Layer 3 of a small transformer language model trained on English Wikipedia (21 layers, counted from 0, width 96).
Take only the direct path to the model's output, skipping the later layers: a vector added to the residual stream pushes a token's score in proportion to its dot product with that token's output vector.

Output vectors of the tokens that the questions are about. A number n stands for n times 0.014.
"eration": -27 -38 3 -51 8 23 -11 -26 49 -4 -52 -17 -9 -13 -30 14 -6 28 -43 -31 59 6 26 -45 16 -34 24 -9 22 16 4 44 -47 5 22 16 12 -4 -26 -39 -6 70 15 39 69 22 31 26 -11 8 24 50 -4 -36 65 68 18 69 9 -12 -68 22 -36 14 -42 -27 4 31 22 -16 12 31 -24 1 42 16 -50 -60 -37 -6 -17 -9 -18 -31 -11 -33 -50 -1 -21 16 -26 -23 -14 22 48 -10
" million": 29 8 28 8 14 -53 7 -21 -19 18 -19 -15 20 15 -35 -42 -23 20 4 -64 28 -1 -58 -20 32 -6 5 31 45 -13 40 -61 -34 14 16 2 11 -32 -38 -18 41 17 6 23 38 -14 -10 -45 -22 -6 30 33 -10 -34 -12 57 20 -28 6 -5 1 54 -34 -24 14 -28 30 -12 1 0 -1 -12 5 9 55 15 -30 -21 -24 -9 21 8 -36 27 -17 49 31 -12 0 9 4 -10 -14 22 26 -6
"’": -35 -42 30 -24 -53 -15 32 -24 17 -9 -17 23 32 15 -7 -16 -14 18 -2 -28 1 33 2 -6 50 -39 15 -32 46 6 -27 -32 18 -12 29 16 32 18 -14 3 37 -7 -9 -14 -11 -5 40 -22 -17 -5 37 -37 -1 2 -8 -30 -44 19 -6 -12 -15 -9 -4 -3 -28 25 5 -3 9 -67 -22 20 51 15 14 23 28 -12 -18 -7 7 -44 13 7 15 16 -6 -2 -2 6 37 14 -28 3 -2 73
" information": 53 38 41 -34 -21 3 -39 -66 29 -18 18 14 2 3 -22 22 5 11 -7 -32 24 -19 -37 -21 22 -15 -17 14 13 -44 66 37 3 2 -18 -22 27 -40 1 19 -16 22 -17 10 -23 -25 -49 11 -4 -45 30 13 1 8 -16 11 -24 29 -21 -22 1 38 17 41 0 15 -5 -43 39 -6 -29 -34 7 -36 48 5 38 -9 -45 3 -14 -26 -17 -12 11 44 -11 -5 9 7 33 -30 2 9 57 25
" history": 29 22 32 -16 -6 2 -56 -58 44 -35 18 -1 14 12 26 -22 -1 -23 17 -36 26 33 -38 -43 -20 42 9 15 -4 4 44 22 6 -6 33 -23 6 -19 -18 -21 19 7 -47 2 16 -18 -5 28 -23 -33 28 3 14 30 0 -11 -5 39 -19 -31 54 5 -3 17 38 37 -29 18 26 -22 -19 -31 74 -52 18 -10 14 -6 8 -19 -22 -45 -5 10 36 23 -1 13 -37 1 -19 -28 -27 -12 1 -14
".\"": -28 -16 -2 40 14 -2 -58 -56 -14 1 -64 4 -5 23 25 -25 -44 14 -6 -66 -13 33 4 -20 16 -4 -6 39 38 30 -25 -38 -28 -4 40 27 11 -10 -33 0 42 -21 26 7 17 61 -12 -25 5 10 40 27 3 -21 -10 -15 -58 39 -35 -9 -10 39 -33 1 28 35 -6 -25 30 -24 26 -13 25 6 58 11 14 5 -13 8 -10 11 0 -23 0 33 -11 -9 3 12 9 -5 -18 13 -59 28
"ly": -15 -14 5 -20 27 -39 17 -15 26 -18 -32 30 -11 -5 44 -64 17 -17 -23 31 10 27 33 19 -7 20 -47 8 2 23 -18 13 44 6 -54 -41 48 4 2 -21 -58 -45 11 -18 -1 62 36 -60 -1 -8 25 -26 -36 0 58 53 -2 -1 26 -18 67 -5 -15 38 -80 44 6 -45 -67 -25 -30 0 -12 -11 22 -8 8 3 -24 30 -14 -8 -21 9 32 27 23 -14 2 18 -1 -2 40 22 8 -10
" code": 26 19 11 -62 -24 -17 -37 -9 8 51 13 -29 9 32 -23 21 14 42 -37 -6 50 2 4 -16 26 -41 36 16 -4 -18 68 25 -31 5 -3 -5 20 -5 -26 13 -16 0 -4 -19 9 8 -18 -9 10 -23 8 -23 -23 8 19 16 -1 11 17 -39 -30 45 -13 -16 25 -13 -41 18 -1 -31 -13 -21 -8 -25 54 9 6 -44 -39 -3 23 -10 -20 -28 52 32 50 11 -13 1 4 -20 -8 -1 3 15
"ve": 32 -8 20 12 7 -1 17 35 11 6 38 -77 63 -23 -37 -36 7 -17 -40 5 1 -15 -8 -23 -27 10 -49 9 5 32 -27 -22 -11 8 10 12 84 3 9 -24 -21 -25 27 17 5 13 -15 -32 -25 -8 11 43 1 -43 25 43 -4 31 32 -13 -22 14 -42 -20 -28 -29 -10 18 -10 -37 -19 -42 34 -37 16 -32 25 14 -23 12 14 32 31 28 35 16 -32 33 -31 35 0 -16 -44 57 23 -20
"elling": -5 54 -48 -12 11 -7 40 -23 -1 -35 -60 -23 -15 -3 -39 19 -34 -9 14 -6 26 35 0 11 34 20 -22 7 41 -27 -27 30 -26 18 4 -18 74 -29 9 -37 -12 4 21 24 43 -5 -22 29 -78 -39 22 70 -14 2 9 29 -32 24 -5 51 -20 38 18 -27 -9 10 21 -45 58 -21 -52 32 39 36 -9 1 -19 19 -37 -8 -18 -11 24 -91 63 62 -54 8 -24 4 3 -18 -27 10 2 -12
"ston": -41 58 19 42 55 -38 6 28 33 42 -11 22 27 10 2 -28 -47 -60 -81 12 23 -23 -46 -2 19 15 -8 -33 7 -1 38 -60 -35 11 -30 -6 7 24 -3 23 -37 15 -1 -37 47 1 21 15 -26 -20 7 -21 37 -42 33 24 -39 8 24 -17 24 -25 -21 -22 -55 38 5 -26 57 -52 8 -4 2 -21 43 21 -19 1 -31 8 -58 41 11 20 39 -37 -15 36 3 10 31 20 9 7 18 -28
"ummer": 49 58 3 35 -2 -29 -83 -2 22 54 -5 -29 35 6 26 -54 -47 12 25 -13 50 -29 32 -37 0 -44 -23 -22 58 -25 22 -57 8 4 75 0 29 -67 7 -70 37 2 -50 10 2 -2 -16 13 19 -24 31 14 21 16 34 -17 -38 -22 -19 34 -2 -6 10 17 -19 9 35 -6 -22 2 5 -10 66 -32 7 34 25 2 26 -1 -40 -5 -27 -64 40 14 -76 7 13 30 10 -2 3 -4 -20 -34
"imate": -16 32 -6 -56 -8 -9 -11 20 35 -26 47 -8 5 37 -53 8 -52 44 -59 -62 -23 0 -46 -13 -30 4 -51 40 70 40 18 13 -9 17 29 55 68 -53 10 26 12 19 -66 76 64 7 -42 -15 -3 3 -39 22 -14 27 19 -35 -29 33 8 45 -25 19 -47 5 -26 9 9 4 59 -44 -36 4 -20 -22 40 -30 29 -3 -42 0 11 -46 -9 -47 -21 33 -5 40 56 -2 17 -35 25 1 -33 16
"ific": 26 34 9 -61 8 22 -16 -17 -9 14 5 -33 -19 56 -73 -17 -40 6 -20 -2 -21 30 -3 30 21 -19 23 22 4 30 10 22 -25 1 -1 -3 59 -15 3 7 -31 8 8 30 71 5 -40 51 -52 -26 -10 -19 -4 -35 -13 -2 -38 63 32 47 15 6 18 41 27 0 12 16 11 -38 -32 -39 28 -32 -1 19 -13 -39 -48 5 -37 -65 -29 -33 73 -33 1 -1 -34 24 -17 -14 14 45 24 33
"ness": 1 -24 61 -7 5 -2 -5 -52 63 -8 -33 40 -51 27 11 -89 9 -12 -22 -37 35 4 34 -11 62 -20 -22 -3 15 -18 29 -76 -4 6 -48 -11 74 -40 -13 32 -53 17 3 49 16 33 -2 24 -12 15 52 64 -23 -24 0 12 13 41 -6 -36 34 9 -10 -16 23 36 -20 -76 16 -33 -37 8 10 -46 46 8 -15 -32 -47 13 -89 10 -14 30 16 13 22 -29 46 5 2 -49 17 32 19 19
"ures": -11 23 32 -52 38 6 -23 2 22 68 -12 -33 27 1 -11 -56 -25 41 -11 -68 2 -31 24 -13 3 44 -37 -41 -38 -44 -6 -13 -14 -6 -12 24 0 -46 27 -64 -29 -4 -25 9 65 5 -28 6 -5 -24 -19 39 34 -16 25 9 6 66 -6 29 -22 65 -15 5 13 54 19 -8 50 -6 -29 -4 42 34 14 16 -9 40 -35 0 8 -30 -30 5 -30 -14 37 -41 -1 16 47 1 13 -24 -16 -18
"inner": 37 52 -22 21 -13 -1 -5 -58 44 12 -11 -5 28 -12 21 -10 -5 -13 5 8 15 69 10 -6 36 -41 -67 6 82 1 3 -33 -33 4 14 50 39 -53 3 -39 23 36 -36 8 34 -31 -10 43 -10 -39 17 5 -8 -37 25 34 -32 2 4 48 -27 -3 16 -65 -50 24 12 -6 -25 17 -35 -6 40 24 -13 18 9 -49 -35 -1 8 40 7 -33 -9 41 -40 1 21 -9 -29 -35 -7 41 -27 -21

Output weights of attention head 1. The head adds the sum of these rows, row i times number i of z. A number n stands for n times 0.0054.
o0: -29 22 -36 9 0 -45 -11 -7 -51 15 3 16 -3 -3 -22 8 1 -30 -15 0 -5 -8 -8 -14 -6 4 -10 -11 -28 -2 15 1 -15 27 -10 15 2 -16 -4 -33 -1 47 3 24 12 20 -31 -4 -25 54 -5 -8 18 -11 -31 -4 -27 26 25 42 -20 5 33 5 -19 54 36 -23 -22 -11 17 -32 -2 21 -9 -25 25 1 -4 14 9 -28 -12 31 16 -5 -6 40 38 -12 27 35 6 18 -41 -12
o1: -10 0 6 -2 -52 0 -46 7 4 -22 65 7 -38 -15 -23 8 15 18 -1 -23 -2 -34 -25 -17 37 28 -7 2 -1 12 30 10 -5 -7 -9 -8 9 32 -60 12 25 25 -11 -4 0 -11 21 -36 6 -28 19 4 -50 11 7 33 -8 -17 7 10 -12 1 9 20 33 -22 -38 12 21 6 64 9 -14 -27 14 -10 -55 -24 42 -28 -33 47 35 -9 2 10 25 -9 13 9 -7 4 -1 -33 35 12
o2: 45 14 -4 15 26 -17 -4 -12 -11 9 -40 34 8 -1 2 -41 -29 -1 -3 -3 16 -49 70 25 -2 -4 4 55 -35 30 -21 20 -8 -25 38 -10 18 27 8 53 19 -49 -14 0 -2 -10 -4 -14 -26 -7 4 -17 -1 8 11 -12 -16 -34 -2 -2 -6 -18 -3 14 28 16 17 -24 -30 12 -12 17 38 -17 9 10 -28 4 22 25 4 -3 19 -45 -45 -1 6 24 -69 27 34 25 -25 -14 -10 -40
o3: 7 25 -12 -14 28 -9 -2 -7 2 -27 -6 10 -20 19 30 -31 -10 8 -17 13 31 5 3 15 2 11 29 -26 -44 -11 -5 32 27 -17 -19 3 -5 20 -14 16 5 -3 -8 16 17 -1 20 -21 -36 1 -21 -47 -38 41 -13 -9 -29 -14 15 -17 -25 25 38 -2 11 -9 -14 28 -8 9 33 -18 -29 14 40 17 34 11 53 24 10 28 -44 -44 2 33 41 20 -30 -45 -6 -7 -30 -8 -31 -14
o4: 0 18 -5 -28 -15 -36 -7 -9 2 -3 -9 6 7 -6 34 10 17 31 -41 -30 -9 -32 7 11 23 11 31 -13 6 -26 22 3 16 17 -30 -47 -65 -5 23 -15 14 19 11 21 1 -1 -6 -7 34 -7 0 7 -35 -6 -7 -46 51 -28 25 -2 51 28 -17 -62 -14 11 4 -17 15 30 18 6 19 -9 -11 21 22 -1 -12 -22 21 42 5 -22 17 -1 -4 41 -4 1 13 15 -42 -41 -7 18
o5: 30 -18 17 -14 -19 -17 -6 -26 13 24 -26 -11 -8 -16 9 22 32 22 65 14 -42 5 0 3 -28 -13 -1 -6 34 -1 1 -6 13 -22 -21 35 -34 5 8 -11 -16 -33 7 14 -25 19 -32 -2 12 -20 18 29 1 -17 -33 30 21 -28 -47 17 18 16 22 19 -13 -19 4 29 2 20 21 -16 27 -38 -24 -4 -28 -14 -1 62 -34 3 23 5 -10 -13 -2 17 16 -20 21 5 -18 -12 15 -12
o6: 27 24 19 33 -8 3 -1 12 11 5 -26 -11 18 -8 -20 7 2 7 10 -32 8 -3 -30 -33 -21 21 -19 -7 -13 19 -41 -24 -14 3 -4 13 -14 4 22 48 9 10 8 27 -15 -12 2 -6 5 23 -7 21 -9 -2 9 23 -7 -6 2 20 15 26 -24 -34 -15 21 -24 2 -13 -7 -30 28 14 -33 10 27 9 3 0 9 -10 27 17 -4 2 6 -14 -4 -5 -12 -14 -3 28 -5 -35 -40
o7: 1 -26 -47 -15 7 -7 -12 -12 -30 -25 21 5 -6 5 7 -12 -49 2 -1 14 3 16 -6 -5 8 15 4 -33 4 -16 -7 20 4 20 -34 56 21 17 9 -19 -4 2 3 -23 38 24 20 10 -26 -4 42 -33 10 -43 -23 -14 30 -12 -49 -5 -41 6 -12 17 7 28 -29 16 -6 20 7 -22 36 29 -14 -27 -9 16 34 58 -18 7 29 0 -15 -11 5 -17 1 20 7 42 25 -17 5 -22
o8: -15 36 -31 13 -12 -21 6 -3 -22 14 -20 6 10 16 33 -20 -8 -28 14 29 21 14 6 -8 -22 -32 25 5 -37 5 -43 -16 54 -44 36 -59 35 -13 34 11 -20 -10 -13 -38 4 -22 6 -4 -9 -23 11 -13 9 25 10 6 -12 34 1 6 -19 -3 16 -19 -8 25 -5 -8 17 -10 7 -5 39 -16 -10 4 14 61 -19 13 27 25 30 -34 -2 20 -2 21 -7 -3 18 -48 2 -10 -26 3
o9: 41 8 38 12 -13 -11 14 -15 1 18 -43 4 -13 -9 -17 -10 6 -33 4 -1 38 -1 6 7 -1 22 33 7 -33 -2 8 27 -13 12 9 12 -14 27 -2 33 21 -15 -40 19 -22 -55 -2 -19 34 -25 -6 3 -18 22 -1 -2 -13 -30 -3 -4 11 -10 -2 15 -2 13 10 0 5 26 -3 7 15 6 -28 -40 -20 -22 9 -27 -8 13 20 -32 -8 8 17 0 -29 25 -1 1 -9 21 14 16
o10: 12 -24 -23 -30 1 6 5 -3 -89 -13 -25 27 -21 -64 8 34 -19 42 23 7 21 0 29 39 28 11 29 -52 8 7 -12 25 0 -49 8 -6 2 28 24 -1 -49 -25 -13 -5 -19 -41 -8 -21 -8 -12 -7 -2 26 -55 -1 25 -41 14 16 36 24 18 -5 -11 36 -26 -9 44 57 0 -8 -12 24 17 -28 -42 -1 -1 -21 -6 -13 0 23 -2 -36 35 12 21 -8 13 3 -11 -2 45 28 29
o11: -18 -16 -6 68 15 -33 35 4 -25 -7 29 -20 3 -17 12 -2 -8 19 -23 -5 -9 -16 -44 -18 6 6 -15 42 -21 -26 -35 25 -15 -15 -2 -24 20 31 -49 1 -41 -13 19 -32 -14 -27 14 1 9 11 28 19 -21 13 -2 2 13 -9 -10 3 13 7 -12 18 8 -9 1 -28 13 12 -6 -19 44 -32 17 -16 2 7 -14 -12 -20 51 -34 36 30 8 31 -19 4 -3 -9 28 10 27 26 23
o12: -7 -11 18 54 19 17 17 -29 0 5 15 23 13 16 4 -16 -12 -9 -9 11 -36 -11 12 -8 21 -7 -36 -31 -9 9 26 5 11 -3 -9 -5 54 -28 32 32 13 -23 -11 50 -44 23 -26 -12 28 -24 -7 -36 -2 5 20 5 3 4 -6 21 24 12 -4 8 -6 -38 -3 -8 -22 -24 5 26 20 31 -13 -9 -11 50 -11 -10 -7 16 -18 -29 -3 9 -54 17 -31 12 -11 8 -13 -7 -4 -20
o13: 9 -18 6 -3 -45 29 4 -35 -6 0 19 -6 14 25 8 3 24 -8 -16 6 22 -13 11 -20 -10 -18 -8 27 1 -34 1 8 -17 15 -17 -31 -27 0 32 -29 38 -35 11 50 -8 -17 -15 1 4 4 45 36 9 19 -16 2 10 15 15 59 -23 5 -8 18 -26 -17 -25 -20 -26 -5 13 9 23 11 17 6 -7 -19 -18 -26 -13 -22 14 14 -20 13 7 31 -9 13 -31 -51 16 19 -2 8
o14: 8 0 1 -34 20 -23 -24 34 -34 -1 -17 23 -57 31 21 -3 7 22 5 13 -35 -18 6 16 -20 -9 16 10 39 -33 29 5 -59 45 22 1 -17 51 -36 -41 -41 16 33 0 23 19 4 20 3 32 53 24 -2 -31 -9 55 -4 -36 -11 -21 -11 -16 3 -6 -35 37 -5 -8 -12 -5 12 18 -3 -51 -2 -56 -30 -21 28 18 -22 45 -10 13 -6 -30 40 -50 35 -16 -16 21 22 -33 40 26
o15: -24 20 -8 3 -27 -15 -19 9 0 -38 52 7 25 -52 32 14 10 13 -12 31 -15 3 -8 1 3 -28 5 -12 25 -16 -28 -27 -57 37 28 12 -14 -10 0 -11 8 7 -1 -1 3 1 31 -14 -6 51 -9 23 -4 -50 -1 19 16 15 0 -15 -24 17 -22 -39 -18 34 -14 -7 -12 -27 -17 -47 13 1 8 23 37 -37 19 46 -17 25 -25 47 1 -3 7 -21 7 18 -29 -10 25 5 36 13
o16: -11 13 22 30 57 -10 23 17 28 -35 18 -10 28 0 13 5 -33 -43 39 10 3 -16 -6 -24 21 -9 -18 27 25 17 -5 -3 2 -26 -11 -15 4 -8 18 -19 2 16 1 7 -20 21 -7 -13 1 -9 -1 -7 8 44 -18 43 5 -7 26 4 -7 31 -5 -1 33 -54 -10 -8 -29 1 -18 -9 -23 21 -11 -42 -9 30 2 22 -1 -9 15 6 -16 -19 -6 16 11 -54 11 -13 -2 -32 -15 -19
o17: 45 -21 -9 -9 -10 -7 9 -17 14 20 8 16 -25 18 -16 -9 -26 10 -7 15 27 10 -1 -13 -4 16 -24 23 -40 -21 -10 17 4 -22 -10 -12 18 4 13 -10 10 -1 -21 8 19 1 -21 10 -19 -5 -26 27 7 -39 18 -6 21 11 31 12 19 -31 -4 -13 -8 -6 32 -31 26 12 -25 9 -21 10 20 -22 5 -45 39 21 5 33 -56 40 -34 14 -16 -19 20 26 3 14 -7 16 7 -18
o18: -1 38 -15 21 17 62 -12 15 -8 -14 5 16 -7 30 18 10 -7 -8 -33 1 -40 -6 -12 4 -17 -8 -12 4 -33 -20 -3 14 -37 -28 -9 9 23 -7 -14 -18 -15 6 -31 -21 -18 -24 -2 -34 -4 10 -20 -17 21 34 -4 -25 6 8 -16 37 1 29 9 27 38 -21 20 -18 40 -16 -56 -6 13 33 9 14 38 22 7 -13 -1 38 -2 -26 60 21 -38 14 -3 -25 -10 5 -3 6 -15 -3
o19: -12 -29 21 22 -5 -4 -7 31 26 7 -3 -2 39 -7 3 22 -29 25 10 -4 7 -26 -62 5 26 -13 -22 -2 11 -21 -9 -15 -32 1 15 -11 -9 18 -17 -5 44 -2 23 23 -48 -13 2 -1 10 -3 -21 -23 13 -31 21 57 18 28 -3 -11 43 35 4 -57 -29 -30 7 2 -30 -1 12 -11 -17 35 4 -2 6 45 5 -24 17 -36 42 -8 -4 21 26 -22 -27 27 10 17 -44 8 -27 -22
o20: 33 2 11 -21 -29 24 4 -18 8 6 22 26 -26 19 -13 17 -2 1 -15 -11 2 0 26 -32 -7 -17 -5 41 -33 8 24 25 -1 -25 -24 -24 -14 -57 38 5 -8 28 -2 0 58 2 -16 -26 1 -9 12 2 25 -15 -8 0 18 -9 6 -23 -13 -48 12 -22 -17 13 -51 -14 -10 9 -27 19 -7 21 0 -9 -15 -8 1 0 51 5 17 17 -3 24 -2 1 15 37 43 8 -14 -4 -14 -22
o21: -11 -13 -9 33 -19 -11 14 6 6 33 -21 25 -28 -2 -35 9 -9 3 34 -12 -5 -23 -13 8 -1 29 -1 9 -4 -12 -19 10 6 12 4 8 15 -11 -3 32 -28 -14 22 -13 42 5 10 -5 10 -1 6 -9 15 -18 -4 -1 39 -18 -8 9 6 7 23 -18 -11 -20 1 5 -2 12 24 -12 19 6 -17 -12 -16 14 13 -28 -6 0 22 2 -32 -9 27 -16 -9 -14 5 -11 -36 29 -8 -15
o22: 7 -17 -14 16 -23 45 27 -7 -19 -18 21 -23 5 6 -34 11 -11 -15 1 18 29 -4 13 -33 -7 -4 6 0 -13 -24 22 42 -1 -23 0 24 10 11 -7 7 3 -3 -2 12 -35 -30 -44 -7 -5 -18 0 22 -32 13 27 30 -6 -4 5 2 40 27 28 -6 30 -36 -5 18 -7 -7 13 16 -23 -21 18 -21 15 -9 30 -10 -24 -4 15 -2 0 -3 -4 -12 1 -5 -25 2 9 14 -15 -8
o23: 11 -37 9 -35 38 -42 -12 16 18 36 -3 14 47 5 19 8 27 8 10 21 -6 -26 -12 -11 19 -29 33 -36 -24 -22 14 29 20 25 23 -27 -21 -1 -15 -9 -12 -8 4 -5 17 -12 1 15 21 -33 -23 32 12 1 14 9 -12 9 -4 3 -5 -9 -15 17 -22 21 -6 -20 38 -8 -9 18 14 -31 -23 -51 -21 47 -7 -1 12 41 30 -14 -6 -15 -28 -12 23 0 -3 7 -19 -33 -2 -16
o24: -18 -13 -30 -33 0 8 -2 -21 -33 -8 -11 4 48 1 10 28 -23 32 52 -5 8 1 -31 -18 24 31 1 -50 -2 -45 -4 35 -10 43 20 -2 7 -6 -30 7 -9 -1 20 11 27 -26 2 -16 -29 20 10 -15 -24 15 13 -19 -27 7 27 -11 1 26 28 38 -14 -29 -68 17 14 -19 2 5 5 -11 -17 -4 -17 18 3 9 8 20 -7 -33 30 3 24 -28 -3 37 6 26 -10 -5 31 -30
o25: -6 12 2 32 -1 21 -31 -27 -27 31 -47 5 31 -4 54 11 -8 10 5 -27 -13 -5 2 -22 -6 -24 -2 4 -25 -21 -36 -32 6 -11 -9 -33 30 18 -27 -22 3 -7 -17 -7 -9 -37 2 7 5 -32 26 -15 19 19 19 -11 -2 -15 -32 -22 38 30 -8 12 34 -13 -10 27 3 30 -33 0 14 4 5 -38 -24 31 9 -7 -51 41 4 32 -10 -13 50 -20 27 18 11 -20 44 -9 36 46
o26: 2 10 0 -5 20 -27 -18 -37 -22 20 -1 19 22 -2 -14 -4 -9 -8 4 46 -55 38 30 6 9 -14 -14 -5 21 1 14 -17 -28 -1 -38 10 7 5 -23 23 19 -32 -12 -32 21 48 -17 -4 -9 -25 -24 27 12 -33 20 -1 -10 -28 -17 -6 17 -15 -9 -7 18 16 2 -5 -9 7 17 13 -3 -3 -40 25 -33 7 11 8 19 39 -8 17 18 -23 27 9 38 17 41 -6 -6 -24 -59 27
o27: -13 23 3 30 -3 1 -19 -54 -35 1 -12 -24 -2 0 -5 -21 50 22 15 25 11 23 28 34 -36 9 39 15 -16 28 4 -27 7 -39 26 40 -21 7 -33 -13 4 2 -10 -34 0 2 6 -3 14 26 4 16 40 -15 -4 -2 -62 43 -29 -10 -65 16 -20 10 12 20 -25 30 41 -42 -44 -52 15 18 3 19 32 16 -15 6 33 -24 -27 15 5 25 -28 -3 0 -13 -31 -33 35 -15 9 26
o28: -13 -22 -6 -50 -14 5 0 35 -12 2 -21 24 -26 -6 -23 21 16 13 10 -40 -7 -50 24 -7 -14 16 19 -4 -8 5 5 3 17 24 30 15 -4 11 -25 29 -14 33 5 31 49 -28 -11 -30 -19 -4 -33 -13 11 -7 -13 29 -7 22 -5 10 -6 0 -6 14 31 9 -2 8 18 -14 15 4 29 -7 -16 8 -10 -16 -5 1 -5 -30 9 30 -52 -46 46 15 28 -31 -12 6 -3 -22 3 24
o29: 11 -32 23 -5 15 36 15 40 2 47 -15 -23 -10 -42 32 -15 -45 -29 30 94 16 8 -28 14 9 58 28 36 18 -11 -26 -1 4 -1 -26 -15 -10 19 23 7 7 17 -37 13 35 8 -1 -20 8 -2 7 10 13 -33 -13 41 28 -12 45 0 -23 -11 -1 -21 -32 -13 -6 -14 -36 38 -11 4 -42 -12 -30 -73 -47 -10 -5 -29 -40 27 -6 -33 24 -4 3 -8 -20 51 -7 -11 5 17 15 -18
o30: -24 -21 -21 -1 -59 17 -1 -4 -5 -14 19 1 -15 23 -30 -4 -29 0 16 7 27 20 -37 -20 5 -13 6 -4 -18 -29 22 20 14 -16 -5 -55 14 1 24 -8 25 -36 -15 -5 16 -27 30 -23 18 11 13 1 22 28 3 -59 24 6 10 -8 1 -3 -9 25 14 -4 12 -5 51 -2 -8 -17 33 16 2 11 -10 28 -19 8 -1 12 11 -43 -5 -7 17 0 1 -47 49 -33 14 13 22 23
o31: 9 -6 39 -61 20 42 -25 11 -8 10 -29 9 -7 -48 -12 -9 46 16 -13 -42 15 10 -20 33 -23 -14 3 -19 28 -8 22 20 33 0 -2 12 5 33 -14 -34 -32 -21 5 -11 8 -23 39 -4 -9 2 -10 -13 40 5 -25 24 -8 9 5 7 19 29 -36 -8 12 -16 -20 8 52 -45 -26 13 -14 -46 -15 36 -21 6 2 46 -3 -32 17 9 5 -9 47 -4 -28 4 -4 10 -2 2 13 -16

Each question shows a token from some text and the vector z that the head gathered there. A number n stands for n times 0.018.

",": -6 3 31 26 6 -10 -3 -9 25 11 36 5 5 17 -44 -16 -6 9 5 2 4 2 15 1 3 16 7 7 10 -3 6 3
Which two tokens does it push up most, strongest first? "elling", " history"

" 2002": 14 3 -39 22 2 -26 -8 -1 -9 -19 9 -23 -21 -6 -15 3 -6 -10 31 -2 3 -31 -4 -15 33 -8 -30 31 13 -21 18 37
Which of these tokens does it push down most? "ly"

" ": 0 23 -12 -13 4 -15 -1 11 -4 -18 -23 14 5 19 3 25 17 0 -1 25 17 -18 5 -17 -6 -6 -22 -18 -18 29 1 -11
Which of these tokens does it push up most? "ve"

"ov": -1 7 20 7 -16 -8 16 8 43 9 -5 -4 5 -38 -23 -11 -23 4 -17 -24 -10 32 -19 14 -3 -21 14 -22 28 18 2 7
Which of these tokens does it push up most? "ston"

" |": 2 -16 -11 5 -5 -15 -17 -23 9 2 5 7 -11 1 -35 -9 1 12 17 -8 -4 -6 -11 4 1 24 8 8 8 1 5 14
Which of these tokens does it push up most? "ures"

"89": 36 -17 -66 -17 4 -5 -18 31 -28 -35 -20 -13 -54 8 60 49 -31 18 -32 -33 19 -1 -23 0 -7 -37 14 34 5 -6 -39 11
Which two tokens does it push up most, strongest first? "eration", "ness"

"ic": 9 3 23 15 -13 -14 4 0 24 2 9 7 9 -13 -9 -7 -1 -4 3 -4 -9 9 -2 -6 -3 -1 1 -9 7 -9 0 1
Which of these tokens does it push up most? "elling"

" N": 1 10 -6 3 1 -6 -2 -6 0 -8 -10 -6 0 7 -10 4 -3 2 11 3 0 -6 -2 -13 -3 -1 -6 3 3 -14 -2 -8
Which of these tokens does it push down most? "ly"

".": 40 10 -71 -50 -10 -32 -37 28 -44 -42 -31 28 -58 -14 68 49 -29 40 -19 -33 25 -18 -29 -4 -2 -22 5 23 -15 0 -34 6
Which three tokens does it push up most, strongest first? "eration", "ness", "ston"

" votes": 22 5 -15 6 3 -1 -10 9 -4 -16 12 -14 -15 -1 -1 11 -10 -19 -6 6 -4 0 -5 -17 0 -16 5 23 13 -31 -9 7
Which of these tokens does it push down most? "ly"

" O": 2 0 -8 2 11 -11 5 -8 9 3 5 10 2 6 -2 1 0 10 4 6 6 -4 0 2 8 2 -10 -4 -6 8 11 -15
Which three tokens does it push up most, strongest first? "elling", " information", "ve"

"|": 3 -5 -20 -7 -8 -2 5 9 -4 -18 -37 0 3 13 1 28 5 -1 -4 6 7 0 -8 -4 -1 -5 -2 5 -10 -4 -8 -13
Which of these tokens does it push up most? "inner"

" He": -6 -4 19 5 -3 -1 -11 -3 11 -6 -2 17 2 0 -6 -8 5 5 0 7 -5 -17 -11 -3 -15 2 0 -3 -15 7 9 -2
Which two tokens does it push up most, strongest first? "ly", "ummer"

" turn": -5 -4 16 1 2 0 -12 -3 11 -2 4 18 -4 1 -2 -12 -1 9 -3 4 -4 -17 -11 2 -17 1 -3 -3 -11 11 17 -6
Which two tokens does it push up most, strongest first? "ly", "ummer"

" of": -1 -12 1 -4 4 5 1 -1 14 -9 7 3 -15 -8 -21 0 -1 10 3 5 2 -4 -3 6 3 15 -3 0 -2 5 3 5
Which two tokens does it push up most, strongest first? "ures", "elling"

"gar": 6 -8 18 5 1 4 2 0 11 7 9 -6 -4 0 -9 -9 7 4 -4 1 0 0 -8 1 -18 6 0 1 -5 1 -6 6
Which of these tokens does it push up most? "ummer"

" Al": -12 14 3 -6 6 6 7 7 -7 -2 -8 3 -7 -5 14 21 -4 7 -10 12 13 0 -8 3 4 7 4 -12 -2 3 -3 2
Which of these tokens does it push up most? " million"

" b": 4 -8 -5 -9 -4 -2 -3 -2 3 -12 9 3 -14 -3 4 13 -2 -3 -5 3 -11 -8 -12 -4 -8 0 -4 11 -3 -9 4 7
Which three tokens does it push up most, strongest first? "’", ".\"", "ures"

" K": 5 2 1 -2 6 3 -6 -5 0 0 16 9 -18 -1 15 9 -4 12 -3 8 -1 -10 -8 -4 -16 -1 -6 -13 -4 0 7 4
Which two tokens does it push up most, strongest first? " million", "ness"

" were": -8 10 -5 14 3 -12 -6 1 9 -4 3 0 -6 -2 -9 9 -2 6 10 -1 9 -4 -1 -2 8 -5 -6 2 -5 -2 10 -4
Which of these tokens does it push down most? "ness"

" he": 6 -12 3 -2 -3 5 -2 -14 8 -2 -2 0 -13 12 2 4 3 10 -2 11 1 -17 -12 -8 -26 -4 -13 -3 -18 4 7 10
Which of these tokens does it push down most? " code"

"2": 41 -18 -27 8 15 -10 -4 -9 -9 -24 -36 -17 -19 -3 -7 11 -19 0 -7 -17 -4 -9 -12 -16 -10 -36 19 19 -10 -34 -22 -8
Which three tokens does it push up most, strongest first? "imate", "inner", ".\""

" after": 18 -30 -14 -18 -16 4 7 -23 17 -13 9 -10 -19 22 -4 15 15 8 5 20 9 -17 -11 -13 -36 -3 -23 16 -17 -4 1 22
Which of these tokens does it push down most? " code"

"A": -20 52 15 -1 35 -7 4 -1 -3 12 10 46 -14 -12 41 -21 -30 19 3 7 12 0 -5 19 10 15 -3 -12 16 2 5 15
Which of these tokens does it push down most? "inner"

" W": -7 13 20 -2 8 -4 -2 -5 4 3 6 10 2 12 -22 -10 4 8 24 6 22 -6 4 -5 -16 4 -13 6 -6 -7 21 -2
Which of these tokens does it push up most? " information"

" tit": -10 -25 -2 -7 0 -15 -1 -19 29 -7 8 25 -6 -11 -22 2 7 -9 27 -15 -10 -3 -2 -15 -36 -17 -33 2 6 -26 17 29
Which of these tokens does it push up most? "imate"